Layer 4 of a small transformer language model trained on English Wikipedia (16 layers, counted from 0, width 128).
Take only the direct path to the model's output, skipping the later layers: a vector added to the residual stream pushes a token's score in proportion to its dot product with that token's output vector.

Output vectors of the tokens that the questions are about. A number n stands for (n - 500) times 0.0029.
"room": 227 372 516 636 642 666 288 845 558 367 522 433 626 427 469 457 394 439 473 331 425 603 636 525 507 648 491 601 411 561 501 556 444 643 646 620 402 517 341 656 385 515 344 487 448 670 424 394 625 268 447 289 739 744 678 338 606 410 415 445 484 448 389 414 663 498 279 611 386 414 262 552 661 238 516 423 471 484 481 612 514 465 274 500 465 446 605 732 340 509 336 676 516 735 442 728 574 36 490 577 612 415 528 475 282 375 351 458 161 674 614 485 502 489 393 676 499 531 483 510 241 338 566 516 527 554 427 561
"hem": 446 381 555 585 646 524 396 576 382 434 728 220 453 428 516 516 471 489 214 538 380 442 358 399 551 576 491 495 463 622 625 552 378 268 547 566 581 252 381 512 541 326 593 527 366 705 502 454 570 523 658 422 816 551 594 318 727 438 438 247 294 558 527 288 661 660 417 650 419 382 680 493 467 570 490 391 582 652 481 512 547 530 247 455 680 363 488 439 534 503 456 403 653 663 554 471 352 376 591 407 631 422 722 502 571 737 223 577 355 390 717 569 486 482 326 400 523 456 564 534 392 402 459 449 271 447 553 534
"lift": 349 399 469 396 416 399 307 606 572 391 361 371 361 283 553 445 684 502 526 472 496 502 554 519 564 584 496 566 522 733 288 735 679 811 560 602 409 802 435 382 513 643 280 370 276 562 264 498 871 518 544 496 358 579 402 340 610 284 382 416 443 441 455 402 599 423 575 485 573 412 637 577 498 532 546 200 485 632 622 603 432 647 339 592 491 384 320 488 455 545 352 451 520 638 470 561 575 397 552 362 688 482 490 471 338 585 397 334 556 534 612 812 526 544 567 570 347 660 751 599 422 623 383 620 605 500 464 476
" hand": 423 512 429 611 498 581 350 560 523 430 614 461 425 511 574 695 374 578 624 634 415 477 641 655 438 527 503 426 552 507 380 424 486 466 603 461 506 446 417 562 499 341 444 447 403 481 561 397 631 442 511 606 749 445 457 359 466 636 369 535 618 465 560 504 595 624 581 374 486 526 487 592 528 519 501 466 489 411 564 455 649 515 485 466 318 505 470 451 524 512 377 476 638 541 404 295 532 257 484 496 634 436 568 602 463 417 550 525 501 428 643 519 503 560 506 441 547 482 578 431 546 423 547 436 475 555 395 478
" lesbian": 415 426 713 585 516 702 423 588 480 262 555 365 439 252 479 423 469 243 451 467 552 675 686 763 672 548 496 413 534 784 343 718 738 497 513 544 535 512 322 254 384 423 243 494 463 648 394 544 483 583 572 461 722 654 626 362 556 386 333 436 537 606 614 457 624 584 304 400 738 423 343 577 652 428 538 522 690 476 673 648 610 457 391 584 425 529 347 581 512 579 577 460 526 457 332 442 654 409 524 457 603 442 776 590 420 274 286 521 520 478 619 444 636 618 393 628 672 556 553 305 518 438 398 449 457 393 497 601
"law": 463 534 647 351 397 599 385 760 556 406 600 358 523 447 527 480 590 238 464 450 472 621 496 671 660 551 491 564 394 506 267 495 729 572 620 545 379 580 512 422 488 568 291 577 351 555 561 273 527 552 412 210 505 689 548 295 659 200 406 489 247 553 503 560 449 610 363 272 590 365 380 471 458 520 638 387 625 479 504 583 451 453 448 688 364 357 329 713 477 484 545 381 553 518 476 517 320 545 509 500 496 743 511 471 592 339 374 706 329 535 408 521 506 490 228 656 739 370 472 403 264 558 451 522 325 520 476 375
"honorary": 360 309 576 518 592 724 405 378 603 547 428 186 349 340 749 417 409 400 291 463 493 588 424 500 671 567 477 580 531 667 436 745 666 568 592 516 499 444 213 176 403 501 376 593 437 667 514 374 458 514 419 527 736 540 811 258 675 596 374 282 375 513 591 387 554 555 471 458 388 450 355 663 474 439 393 464 604 753 549 699 751 554 579 637 384 408 246 467 388 566 388 324 635 425 298 471 604 626 730 222 774 370 344 485 319 395 591 842 497 446 600 616 654 594 451 632 485 418 480 468 486 525 712 571 429 494 495 445
"ces": 582 510 328 703 556 646 374 393 499 277 603 431 409 451 510 449 450 420 498 127 507 543 500 862 570 596 490 471 764 667 550 416 361 485 486 538 499 345 389 631 434 727 471 678 390 501 717 536 534 508 394 473 498 621 541 293 687 529 206 320 464 558 755 282 354 570 285 382 370 408 458 543 687 493 518 486 402 537 654 365 432 484 581 599 560 283 445 287 483 508 466 616 527 634 324 160 709 580 587 513 493 468 481 450 243 357 449 344 428 511 525 609 536 565 520 602 620 723 597 575 461 549 507 534 489 340 618 377
"Scientific": 197 281 617 473 466 587 331 455 455 437 382 470 289 528 754 380 555 354 185 320 673 481 451 658 569 624 480 315 633 594 131 631 577 380 537 323 242 460 370 297 393 705 447 522 477 507 560 307 500 518 483 530 735 531 712 409 541 177 580 425 472 561 546 365 427 357 535 556 497 215 421 652 458 456 509 528 733 627 731 569 586 714 305 529 386 607 419 432 484 552 410 364 505 426 432 39 537 501 546 423 660 540 623 534 300 226 646 559 530 524 492 716 703 482 353 645 488 659 324 165 274 410 382 594 269 550 170 498
"han": 503 458 480 563 633 498 532 505 528 425 689 471 516 459 390 582 620 384 330 571 488 531 539 545 576 463 496 419 371 647 585 578 486 578 587 602 589 471 527 426 507 509 647 465 229 546 665 346 544 612 487 395 633 475 673 344 614 346 529 557 337 504 333 496 498 671 428 464 528 585 691 464 337 447 590 569 494 457 508 450 345 387 413 296 379 288 363 589 519 466 461 575 577 482 437 615 467 316 541 424 382 512 614 476 518 776 175 528 454 433 621 539 498 452 408 606 552 562 611 531 594 501 437 392 515 449 511 399
"ability": 243 296 580 712 439 574 456 550 311 536 391 401 451 254 592 510 553 548 537 475 436 544 414 818 630 424 480 416 813 667 264 569 715 558 552 632 535 516 543 586 486 490 396 597 286 663 797 323 556 330 336 291 606 557 500 324 613 231 366 424 386 719 603 515 438 478 621 613 350 463 610 625 548 447 422 362 576 502 329 824 490 400 509 559 505 521 676 515 570 523 223 485 509 435 207 281 737 448 481 371 580 566 339 494 299 516 532 395 493 370 408 437 605 447 237 473 367 651 582 179 497 496 440 589 624 477 233 492
"partial": 597 338 491 454 540 708 492 594 431 310 450 401 522 411 749 346 445 328 493 336 456 563 432 467 689 608 483 466 431 749 236 732 477 532 456 666 536 580 489 267 536 475 518 415 482 726 451 522 518 473 552 590 500 444 485 362 620 403 450 384 299 561 441 491 457 499 529 438 605 584 466 724 677 434 319 371 612 636 494 637 467 667 467 422 228 346 288 463 366 544 544 282 476 543 475 268 609 376 510 256 563 572 655 473 287 338 530 469 489 497 654 541 566 474 431 443 483 672 530 383 441 465 363 573 519 555 499 484
"i": 491 513 491 727 423 554 648 523 354 398 412 688 522 474 459 535 558 368 424 391 374 402 329 452 466 535 515 455 593 372 536 412 452 454 596 468 459 657 520 323 567 543 548 511 568 372 504 278 631 405 491 400 487 513 583 333 630 505 414 556 517 440 401 464 532 554 578 449 357 351 570 538 471 392 424 446 549 454 455 313 449 463 334 472 503 554 545 412 488 498 436 559 477 341 311 447 575 757 449 496 425 538 409 486 559 594 685 405 599 673 629 519 462 465 759 587 795 384 457 621 455 658 422 670 504 430 543 373
" pandemic": 273 323 637 554 467 441 389 525 400 338 411 406 290 513 666 637 633 493 469 219 559 468 664 709 382 484 493 383 839 545 322 667 499 655 481 731 584 535 189 283 299 395 337 589 510 576 661 586 746 528 550 504 673 523 382 332 533 575 407 443 260 419 635 582 488 889 579 615 580 438 487 648 576 332 494 534 542 711 679 762 631 377 555 546 380 471 459 607 406 561 318 348 656 618 453 543 677 592 483 558 319 457 413 505 415 553 348 311 266 657 458 427 646 591 544 578 516 563 429 437 433 399 342 410 532 341 577 640
"length": 298 293 350 489 709 525 281 657 564 334 673 378 607 278 633 713 496 564 478 446 481 728 715 620 623 662 489 618 503 833 205 870 374 726 678 638 30 223 516 510 402 560 133 551 434 629 612 377 548 462 744 388 628 441 565 262 581 243 463 232 484 411 410 259 413 704 569 197 528 562 479 568 454 472 359 505 467 597 640 631 628 365 457 742 597 501 334 817 478 574 511 226 750 465 623 457 582 306 377 197 330 418 685 522 461 471 416 696 326 459 591 536 532 498 595 733 483 654 495 459 285 531 368 585 401 410 563 448
"ploy": 403 274 434 351 439 683 398 680 699 535 634 521 232 413 595 316 603 479 289 374 415 760 394 407 662 518 495 495 391 582 612 725 524 559 533 681 628 484 463 398 520 539 420 620 412 537 441 584 398 410 452 394 565 546 366 378 605 337 430 613 130 611 596 416 686 545 379 555 486 437 468 673 488 600 383 362 487 667 480 809 463 577 443 647 232 321 561 403 575 554 234 480 444 505 559 307 403 565 420 332 509 640 599 582 222 402 421 601 414 353 535 750 561 632 462 683 544 668 523 302 409 429 374 566 581 514 358 462
"ception": 410 506 384 688 565 591 373 588 585 455 479 491 385 518 718 375 469 466 433 229 419 742 415 670 537 614 489 349 837 448 531 618 817 632 641 655 525 457 435 532 413 383 454 458 352 649 754 433 466 369 581 422 567 578 368 424 743 313 301 467 517 596 744 401 526 577 447 603 441 506 374 641 471 396 365 357 583 754 640 545 385 279 451 606 517 577 483 706 606 509 390 455 789 733 413 384 441 735 534 447 609 385 425 550 322 278 403 476 309 423 359 549 649 562 354 583 801 783 634 287 571 464 179 545 305 459 486 397
" reception": 375 416 567 452 498 559 555 373 469 377 622 630 328 484 583 613 569 470 494 386 474 538 624 319 624 498 496 614 402 461 374 533 645 526 582 622 432 555 150 510 310 416 426 426 362 432 572 567 768 442 632 501 508 505 397 442 651 547 393 395 494 431 794 453 549 619 346 575 560 502 557 740 602 486 288 403 538 404 393 610 703 509 491 530 502 488 400 602 472 639 392 409 550 607 421 459 418 420 576 478 640 487 492 600 252 480 486 456 395 487 704 491 513 468 304 456 419 598 447 454 591 381 442 517 251 497 432 517
"ments": 342 226 398 753 546 512 390 511 502 395 394 437 232 391 385 664 624 218 545 511 384 759 535 701 593 553 496 467 800 506 550 414 564 388 634 711 306 334 531 237 399 558 241 652 225 571 633 262 562 307 574 490 555 574 541 368 766 309 483 306 416 468 386 493 656 576 372 334 396 540 464 433 422 512 749 518 429 663 576 684 625 502 443 442 575 252 291 332 703 510 351 601 708 649 550 358 785 420 787 283 445 727 595 602 527 615 406 474 410 459 553 529 488 522 364 524 371 596 360 742 413 356 368 385 402 551 428 336
" and": 557 563 477 336 472 431 541 461 469 518 575 365 591 402 367 653 508 621 690 539 504 460 562 400 438 525 507 536 530 449 670 467 497 435 488 530 599 531 575 531 304 390 498 534 680 273 473 498 448 545 462 661 349 454 571 557 408 429 397 581 534 445 499 566 431 548 504 538 426 444 546 370 496 568 577 295 496 311 498 449 515 498 195 452 494 444 606 520 588 470 564 502 509 572 491 487 488 548 403 508 512 599 519 432 610 565 560 498 498 596 496 508 436 431 579 677 401 463 389 556 625 379 549 464 538 539 464 692
" appearance": 522 527 544 639 651 397 263 544 580 385 715 433 462 546 463 603 420 540 413 217 462 321 843 598 639 536 498 561 406 493 578 706 477 534 629 519 466 365 335 499 398 402 454 592 551 540 587 524 670 538 518 439 772 509 562 351 532 536 455 306 635 597 374 483 482 519 516 623 437 522 489 455 758 623 152 508 545 445 423 667 617 591 495 549 571 585 401 617 448 543 407 320 530 468 293 188 506 435 391 615 438 339 679 543 428 632 320 695 426 386 463 639 512 569 278 505 479 674 336 483 571 452 277 464 339 578 582 625
" basis": 473 371 531 754 620 485 415 338 592 379 711 169 512 460 711 460 547 338 568 217 582 511 736 538 780 589 496 260 667 575 236 839 468 617 707 495 449 730 458 544 474 449 515 615 626 489 647 376 707 545 590 476 637 390 563 238 424 578 542 204 452 373 661 323 465 406 497 212 669 500 303 335 614 522 650 545 462 503 383 597 555 640 609 669 431 590 209 573 546 605 369 479 551 491 576 271 502 346 559 281 453 342 387 587 414 345 462 567 435 468 381 578 693 554 484 822 615 545 480 554 312 567 494 354 256 614 254 709
"jun": 315 602 645 339 488 723 449 698 691 483 525 500 343 474 576 320 413 377 370 420 384 388 445 637 587 529 472 282 656 490 441 659 694 401 584 265 451 333 467 463 491 527 627 656 358 648 335 364 495 400 477 420 593 497 563 353 626 243 414 530 427 475 384 338 271 565 595 550 533 493 483 601 461 318 273 441 463 652 486 668 548 436 413 436 443 522 465 456 334 507 211 587 515 611 437 495 543 244 445 471 561 686 455 485 295 501 405 667 493 314 694 484 559 511 453 580 725 549 469 465 589 637 420 556 463 421 649 403

Each question shows what one neuron of this layer's MLP adds at an activation of 1. A number n stands for (n - 500) times 0.0011.

n174: 434 455 465 502 331 548 481 565 567 484 431 503 495 465 638 478 528 482 502 609 522 571 473 468 508 587 508 470 495 610 382 530 407 393 575 619 497 417 544 616 444 456 365 489 595 420 501 496 679 646 502 485 423 341 671 522 497 452 593 421 547 599 545 408 412 568 219 520 491 522 449 547 481 507 460 611 480 422 538 594 599 646 471 706 496 540 487 477 554 669 494 511 489 501 481 534 517 596 470 371 471 163 496 640 477 629 362 441 417 645 571 648 528 502 531 540 469 488 522 420 458 513 465 605 486 514 379 474
Which of these tokens does it push down most? "jun"

n243: 489 471 363 468 365 444 488 361 467 455 592 443 603 631 513 485 474 512 734 454 381 391 499 466 328 612 445 368 484 550 458 532 526 527 337 468 473 344 401 595 534 388 495 420 603 248 280 518 491 354 493 523 468 524 267 590 319 485 524 655 670 689 617 424 460 538 487 395 495 621 338 680 413 424 627 535 518 511 371 404 545 405 338 553 451 416 364 605 593 497 558 497 715 388 348 511 517 342 492 599 512 672 507 601 410 587 414 522 563 451 641 452 523 383 559 307 316 517 727 519 535 458 489 369 497 559 404 438
Which of these tokens does it push down most? "honorary"

n211: 579 507 382 501 505 438 375 410 393 579 369 602 571 466 450 567 489 510 290 499 607 555 465 471 652 456 379 674 492 448 477 419 377 599 469 668 275 405 619 579 489 232 590 452 551 502 649 488 496 355 686 524 490 395 624 397 466 483 393 515 526 563 608 483 489 668 534 396 472 504 409 497 498 482 677 501 339 486 487 550 615 519 497 426 468 615 312 495 637 358 413 715 455 502 579 555 435 552 574 512 415 632 430 496 632 419 495 433 390 394 551 400 493 470 598 500 471 337 525 657 349 350 370 502 573 538 257 459
Which of these tokens does it push up most? "ments"

n151: 280 470 479 635 468 533 537 538 462 417 476 507 655 533 337 411 487 406 591 551 466 409 375 563 473 509 633 399 609 389 314 534 556 412 498 461 568 509 502 500 632 659 642 480 487 571 461 537 405 621 465 533 461 531 515 530 502 474 510 488 386 475 390 522 559 424 616 509 499 678 733 593 541 519 503 558 544 514 455 365 690 532 447 599 497 519 391 458 538 467 528 368 483 331 579 527 669 626 535 552 503 405 383 504 393 572 493 392 573 583 487 518 479 537 504 723 479 358 406 346 521 502 553 576 367 547 531 544
Which three tokens does it push up most, strongest first? "i", "Scientific", "ability"

n254: 489 519 611 390 440 512 501 425 499 427 387 584 556 487 531 478 386 590 532 350 475 423 678 523 500 469 631 411 631 709 362 543 516 545 495 568 325 551 391 648 422 462 388 502 544 362 429 474 395 526 489 638 425 461 589 442 235 333 573 554 508 395 559 497 631 514 371 214 458 362 551 332 502 511 470 574 477 631 563 416 377 460 532 437 478 574 482 588 630 610 567 357 581 650 647 478 462 368 646 457 518 440 430 763 455 493 442 541 631 501 604 513 406 716 433 572 360 547 382 420 564 377 627 534 469 323 422 485
Which of these tokens does it push down most? "i"

n45: 463 518 546 476 440 571 334 532 309 483 369 384 603 479 401 587 757 333 420 585 428 556 704 495 455 572 340 622 471 538 536 540 445 527 506 634 580 547 596 435 389 341 455 661 230 502 631 451 540 348 421 460 334 388 510 646 623 417 581 625 433 478 419 497 465 410 600 659 513 542 336 396 538 513 430 615 424 581 526 341 412 462 492 709 565 581 448 548 600 521 359 560 389 477 667 476 559 438 417 405 474 473 487 479 354 401 613 480 321 362 565 582 497 523 480 567 313 408 567 543 705 505 357 561 463 426 524 407
Which of these tokens does it push up most? "ments"

n130: 536 570 405 371 450 549 467 425 583 493 574 557 570 537 358 493 671 490 617 621 632 425 485 480 631 521 700 678 588 554 591 566 416 412 466 574 540 522 577 413 553 788 441 426 445 430 385 419 470 352 478 500 504 472 562 387 353 418 561 526 481 511 512 604 505 523 461 654 513 406 295 347 456 802 469 511 308 646 306 607 454 602 405 549 384 493 458 298 551 410 460 346 510 677 766 605 525 597 275 554 477 464 464 493 521 562 532 439 365 586 591 262 385 644 330 585 481 398 507 538 525 369 576 647 380 441 537 444
Which of these tokens does it push down most? "ception"

n223: 383 342 338 600 456 472 524 553 443 475 687 436 517 650 603 595 474 496 656 366 514 405 686 520 525 462 492 533 526 331 490 422 479 672 526 434 496 449 345 662 458 522 575 513 450 490 294 613 553 413 287 469 377 611 409 485 385 421 430 554 556 416 457 379 374 575 610 437 264 493 411 312 334 470 410 487 330 452 552 490 461 439 266 394 617 479 343 580 506 476 589 492 519 436 478 587 346 579 441 562 601 532 632 446 563 346 626 429 538 390 235 548 440 475 577 571 668 408 632 587 633 378 387 551 601 587 441 567
Which of these tokens does it push up most? " and"

n46: 621 547 459 672 486 456 558 451 385 441 471 427 551 523 557 434 500 607 515 572 492 572 555 520 421 493 497 763 694 387 326 521 606 547 476 322 590 472 402 701 411 571 431 414 451 521 631 524 463 512 582 667 429 581 536 410 563 612 431 437 610 373 638 504 543 633 456 517 354 689 478 551 545 327 544 514 583 574 600 545 610 449 636 543 298 400 441 387 613 454 575 358 603 299 425 430 647 657 441 657 481 552 471 668 429 433 489 493 458 482 496 569 490 627 398 431 452 491 513 605 477 416 522 246 519 359 341 495
Which of these tokens does it push down most? "jun"

n24: 418 429 537 501 393 623 505 567 515 424 406 352 479 620 452 438 391 517 420 354 618 377 548 401 425 569 691 424 461 529 428 607 752 562 476 612 431 603 413 583 447 454 593 565 415 405 180 431 555 415 409 557 595 401 326 504 376 548 525 535 528 444 368 467 517 542 615 516 599 521 576 447 520 598 541 449 619 478 474 507 629 415 685 234 457 550 524 595 689 670 493 404 528 553 312 416 417 288 640 433 554 372 545 788 476 505 455 448 570 677 443 446 543 395 451 471 599 426 418 469 693 413 525 339 501 475 418 443
Which of these tokens does it push down most? "ces"

n304: 413 493 427 473 451 414 548 414 528 516 498 572 357 534 331 427 529 417 555 462 612 505 644 363 389 496 494 357 750 521 575 248 522 297 583 413 665 490 521 462 371 549 479 579 554 381 443 530 524 551 527 511 482 375 442 464 595 445 613 387 575 543 499 428 503 543 413 520 579 448 617 492 555 409 610 490 623 591 391 485 459 590 515 533 578 441 441 436 654 607 460 550 529 453 499 576 521 425 564 541 533 437 626 504 496 391 610 532 476 538 619 376 567 582 525 431 558 482 545 428 439 515 596 380 486 446 459 524
Which of these tokens does it push up most? "ments"

n89: 461 444 550 641 495 612 418 471 481 456 455 576 482 409 600 520 392 509 492 492 615 531 661 532 513 736 383 456 476 568 610 693 335 615 650 458 586 364 492 536 439 429 485 700 590 608 500 604 601 498 314 485 582 479 479 443 424 497 699 502 519 453 382 460 509 396 495 439 359 499 461 479 506 377 406 558 428 451 509 346 503 599 397 416 459 571 583 631 496 557 403 718 538 517 629 358 495 595 578 564 591 451 490 218 542 530 403 472 338 509 517 585 457 580 523 375 433 522 584 465 452 407 463 408 488 631 521 519
Which three tokens does it push up most, strongest first? "room", " appearance", " basis"

n146: 399 522 538 380 629 540 479 599 465 596 430 613 462 536 570 625 613 403 542 416 523 614 561 550 515 471 428 509 506 509 498 360 462 411 480 439 267 529 339 551 456 328 544 568 555 496 606 446 623 422 449 362 441 464 598 547 388 434 594 477 487 474 626 619 459 498 525 473 516 510 453 429 535 542 391 602 490 604 465 442 572 542 578 453 424 553 490 521 592 369 355 424 503 458 554 389 485 445 409 501 540 476 476 433 533 453 559 461 489 377 306 563 395 528 645 298 512 569 471 662 405 661 450 333 413 599 486 599
Which of these tokens does it push up most? " basis"

n173: 518 563 635 515 389 544 472 532 547 330 369 417 499 642 376 443 360 519 612 502 406 342 405 648 387 606 515 429 543 366 301 679 484 502 605 469 557 451 456 525 469 543 575 600 469 440 389 482 463 591 350 490 485 631 453 421 562 536 460 448 538 411 360 546 277 349 535 649 309 629 662 402 575 549 401 559 563 447 547 480 569 556 424 550 353 518 503 485 469 511 378 561 495 410 410 515 607 523 515 538 523 466 437 628 500 499 503 506 637 414 389 457 385 546 347 490 484 456 357 558 618 604 553 491 504 308 547 464
Which of these tokens does it push down most? "length"

n97: 567 324 530 545 411 657 664 526 464 341 505 561 526 371 427 459 443 477 428 587 464 403 599 525 489 511 398 424 582 570 620 773 507 513 379 621 596 512 571 396 388 523 503 442 334 449 527 484 514 425 356 834 506 530 365 420 631 478 494 388 412 521 335 567 489 564 540 505 513 475 661 477 409 668 488 554 492 603 455 429 575 460 556 396 402 557 515 670 653 580 484 583 474 564 495 663 534 578 531 549 470 338 436 489 514 522 481 451 542 754 439 546 602 616 480 661 495 485 383 582 353 382 459 556 385 616 535 502
Which three tokens does it push up most, strongest first? " pandemic", "ments", "han"

n269: 427 496 455 481 440 388 533 308 495 394 450 436 506 518 582 716 382 525 596 359 584 545 707 575 479 425 282 619 548 538 558 482 601 456 430 550 560 539 560 502 384 550 576 450 605 616 434 475 571 414 654 353 510 336 464 429 581 478 615 453 543 533 470 525 453 536 404 491 506 481 363 454 654 551 507 540 528 365 509 482 661 598 549 524 483 685 499 596 581 404 441 458 462 590 453 680 453 488 498 421 384 607 757 548 543 598 674 535 517 564 519 441 326 465 428 314 583 508 537 501 436 455 520 469 561 830 406 457
Which of these tokens does it push up most? " appearance"

n121: 457 334 569 571 448 495 392 604 482 390 572 598 333 530 413 637 527 478 485 418 335 553 458 444 472 580 571 522 320 432 649 521 512 583 627 492 344 662 541 402 450 466 517 691 381 611 639 643 556 509 526 411 499 526 431 463 581 425 404 488 391 473 667 369 632 562 494 662 496 542 526 587 629 535 529 467 520 568 542 583 509 531 376 304 460 528 501 477 579 223 517 575 432 482 574 553 507 397 420 432 565 591 559 290 432 380 649 633 433 633 549 545 629 373 354 660 585 508 461 520 440 467 358 535 517 216 446 432
Which of these tokens does it push up most? "ploy"

n214: 625 393 535 645 456 481 524 463 322 424 491 515 454 574 438 385 364 480 527 482 460 453 514 505 476 423 595 489 566 377 446 693 624 522 567 533 478 523 511 484 573 520 496 507 326 478 395 382 631 620 368 557 527 795 497 567 421 413 571 450 464 440 453 474 622 356 525 377 453 493 602 526 455 478 493 619 626 380 653 493 563 541 570 344 592 488 370 389 413 556 437 489 578 458 260 540 480 524 536 503 499 534 517 547 413 598 598 584 670 622 441 576 600 523 599 567 514 510 372 562 509 434 465 442 466 282 400 610
Which two tokens does it push up most, strongest first? "Scientific", "i"

n302: 542 297 555 527 453 691 521 486 580 445 516 516 432 569 587 437 492 564 483 503 413 567 451 623 543 557 600 586 512 480 401 623 487 536 647 544 520 540 598 488 563 571 532 309 541 601 396 471 478 607 541 715 474 404 416 480 533 454 429 425 421 399 379 494 509 670 624 470 385 402 483 557 518 472 532 359 541 338 468 608 459 455 528 596 583 528 436 550 380 578 555 412 375 470 544 342 413 605 393 474 378 385 630 429 347 481 517 370 537 560 419 609 475 381 576 452 499 632 409 553 456 393 593 631 675 514 579 607
Which of these tokens does it push up most? "partial"

n220: 377 473 582 678 628 593 471 528 405 504 649 595 320 485 566 423 411 353 570 603 431 628 496 556 409 433 575 433 442 502 573 401 451 424 648 456 380 559 486 542 511 582 544 450 457 522 617 475 517 502 577 441 504 364 400 530 490 520 426 587 465 298 387 610 535 459 573 447 566 514 623 446 472 540 609 393 326 255 438 497 255 611 538 430 293 594 588 448 542 673 548 670 487 469 412 334 417 554 415 425 621 467 580 583 508 557 512 385 543 517 404 439 632 749 437 610 454 572 435 321 625 483 592 547 480 516 686 467
Which of these tokens does it push up most? " hand"

n303: 583 499 504 294 508 489 482 491 477 581 417 518 578 592 487 570 587 477 554 385 494 360 718 307 506 393 686 487 550 578 443 524 600 506 489 518 564 509 367 603 401 535 406 322 355 413 386 568 444 474 405 573 605 512 670 405 496 640 575 552 640 601 431 401 456 513 406 465 423 468 440 519 577 474 548 385 355 437 401 547 526 593 388 439 479 420 385 538 543 552 470 525 487 538 563 661 472 515 606 388 489 573 405 593 529 491 491 443 457 518 401 603 269 360 484 575 450 569 612 690 412 401 376 540 683 607 487 492
Which three tokens does it push up most, strongest first? "lift", "room", " and"

n86: 423 564 523 384 438 577 585 601 312 530 388 555 371 486 565 530 518 463 667 400 562 484 607 432 641 640 305 547 497 448 501 562 534 403 630 585 432 596 590 535 537 491 433 482 530 397 542 434 534 486 563 482 536 581 487 480 457 572 342 587 445 519 559 637 420 622 357 467 551 615 442 385 504 432 378 558 279 595 443 526 434 524 569 621 506 651 391 562 666 352 488 534 557 530 470 464 407 502 603 611 520 244 520 460 523 481 492 515 451 463 331 515 610 467 445 520 428 637 449 377 625 449 168 576 364 463 622 683
Which two tokens does it push up most, strongest first? "ception", " appearance"

n287: 465 431 538 601 435 508 458 553 642 488 385 520 509 469 580 474 371 530 560 346 409 424 403 657 528 296 672 531 466 331 603 599 438 403 383 354 439 412 538 598 232 623 571 512 562 612 476 636 346 405 482 747 485 494 670 525 667 484 459 478 500 510 386 589 448 370 404 413 479 564 411 410 658 482 459 486 470 619 470 571 571 605 474 300 493 401 478 442 361 595 544 515 467 439 464 423 530 511 386 506 559 587 346 515 332 563 443 595 543 478 377 479 494 522 516 453 444 504 484 557 555 686 583 462 537 466 650 445
Which three tokens does it push up most, strongest first? "jun", "ces", "honorary"

n276: 526 608 496 448 623 393 521 586 583 487 481 582 362 507 449 393 452 576 317 525 433 521 494 467 601 450 534 508 326 608 706 328 448 483 435 482 660 536 374 575 571 342 615 460 346 472 495 619 414 576 451 470 485 513 590 616 531 487 734 312 585 545 415 506 501 525 443 596 486 536 406 425 398 371 562 391 310 476 441 465 437 583 460 463 601 523 684 581 528 488 465 476 615 562 369 565 469 551 460 620 603 445 250 503 491 614 657 382 616 695 391 496 509 423 606 547 478 398 556 607 649 702 640 734 707 671 693 347
Which of these tokens does it push up most? "i"

n198: 466 568 654 503 607 389 495 523 489 462 522 519 554 437 417 479 572 543 540 641 468 471 394 484 521 538 726 525 470 646 504 538 516 493 492 666 556 472 629 427 399 654 557 401 457 542 447 608 539 601 387 631 351 462 385 424 498 638 619 670 487 591 462 532 562 330 541 467 325 598 563 480 535 424 509 481 486 472 425 602 334 487 447 527 443 425 493 415 493 454 550 386 482 492 526 449 528 454 476 674 401 544 495 332 589 436 646 485 399 718 471 423 490 476 354 539 543 394 460 585 433 470 638 474 437 598 537 250
Which of these tokens does it push up most? " and"

n77: 459 465 611 459 438 544 568 445 462 443 450 459 519 490 496 530 502 330 547 362 481 509 529 567 512 584 487 413 520 616 367 542 676 427 473 502 398 469 439 445 536 496 428 521 554 342 426 532 659 571 450 434 677 611 464 443 510 362 410 504 488 483 437 555 499 500 431 430 448 550 542 413 401 384 495 510 538 490 377 680 497 493 452 424 606 508 361 458 360 502 520 428 439 415 593 586 567 590 362 482 521 435 430 560 493 354 570 592 456 428 650 547 521 621 481 574 482 462 556 378 588 504 528 570 613 393 304 516
Which of these tokens does it push up most? " lesbian"

n156: 656 629 616 480 579 473 519 543 507 631 438 543 521 592 662 590 419 623 554 565 478 513 507 422 531 584 541 520 341 555 458 436 490 475 517 475 567 484 608 437 409 549 465 466 579 472 536 400 437 521 480 547 579 385 537 481 561 481 574 546 675 526 489 390 432 483 426 640 519 520 553 439 421 619 612 464 376 369 386 590 445 576 464 551 527 519 482 442 586 339 425 482 451 482 449 513 585 553 359 450 503 575 489 527 513 473 521 542 483 529 564 262 565 401 427 456 600 483 492 603 441 503 481 528 340 662 671 451
Which of these tokens does it push up most? " and"

n209: 449 573 500 442 285 471 486 502 426 533 454 451 429 510 461 698 479 622 202 464 533 621 502 469 515 475 374 385 499 527 497 466 445 481 467 513 441 651 458 432 480 304 371 551 409 629 441 491 553 513 455 239 517 551 528 352 333 543 630 487 459 522 582 237 493 599 584 495 500 373 469 525 513 462 513 477 426 516 505 434 503 528 358 554 570 546 480 694 405 664 521 603 465 517 485 519 591 576 495 581 418 500 587 631 512 534 411 499 444 372 446 473 573 494 536 421 590 507 574 370 433 650 369 659 439 430 344 610
Which of these tokens does it push down most? " and"

n204: 584 423 545 555 536 470 342 558 545 460 468 367 547 492 495 656 565 643 543 576 440 654 502 422 506 610 260 698 445 537 564 474 524 483 435 508 583 474 476 455 627 542 436 567 506 525 575 484 569 253 458 451 417 591 456 437 618 461 428 646 549 564 442 517 699 530 561 479 422 560 488 482 482 398 686 421 540 577 694 540 478 541 534 481 551 508 593 313 524 520 460 563 491 562 579 407 534 597 514 132 294 457 567 435 403 508 435 301 472 465 562 510 365 550 517 593 623 587 583 672 652 400 555 481 615 625 535 441
Which of these tokens does it push down most? "Scientific"

n306: 429 538 575 412 425 459 472 517 499 542 731 546 372 719 424 396 458 490 656 467 438 639 419 340 574 446 521 485 531 672 443 583 509 402 510 649 481 546 505 328 495 645 500 664 644 590 574 544 546 454 390 421 447 536 566 447 438 425 581 669 471 505 499 611 743 469 473 467 566 388 563 467 363 432 536 466 492 502 538 516 578 573 271 523 607 396 586 440 558 376 474 382 403 388 548 445 504 608 348 436 693 547 604 505 472 421 546 546 404 528 571 476 511 555 497 559 445 508 631 429 597 621 575 562 446 564 468 451
Which of these tokens does it push up most? "ploy"

n38: 525 554 586 486 436 545 577 489 610 550 371 494 582 596 571 462 370 413 662 474 509 632 554 637 516 431 333 484 419 530 517 312 612 581 414 585 511 540 421 564 486 555 594 483 474 504 476 670 575 418 626 624 575 476 559 752 532 414 629 449 575 444 514 499 404 555 546 473 322 456 412 493 406 498 499 349 565 432 357 646 460 586 308 505 340 543 502 610 420 666 604 565 461 596 519 526 561 565 456 608 419 571 513 541 517 490 406 518 429 499 507 510 413 504 416 654 330 640 670 534 488 495 499 561 595 513 495 453
Which of these tokens does it push up most? "room"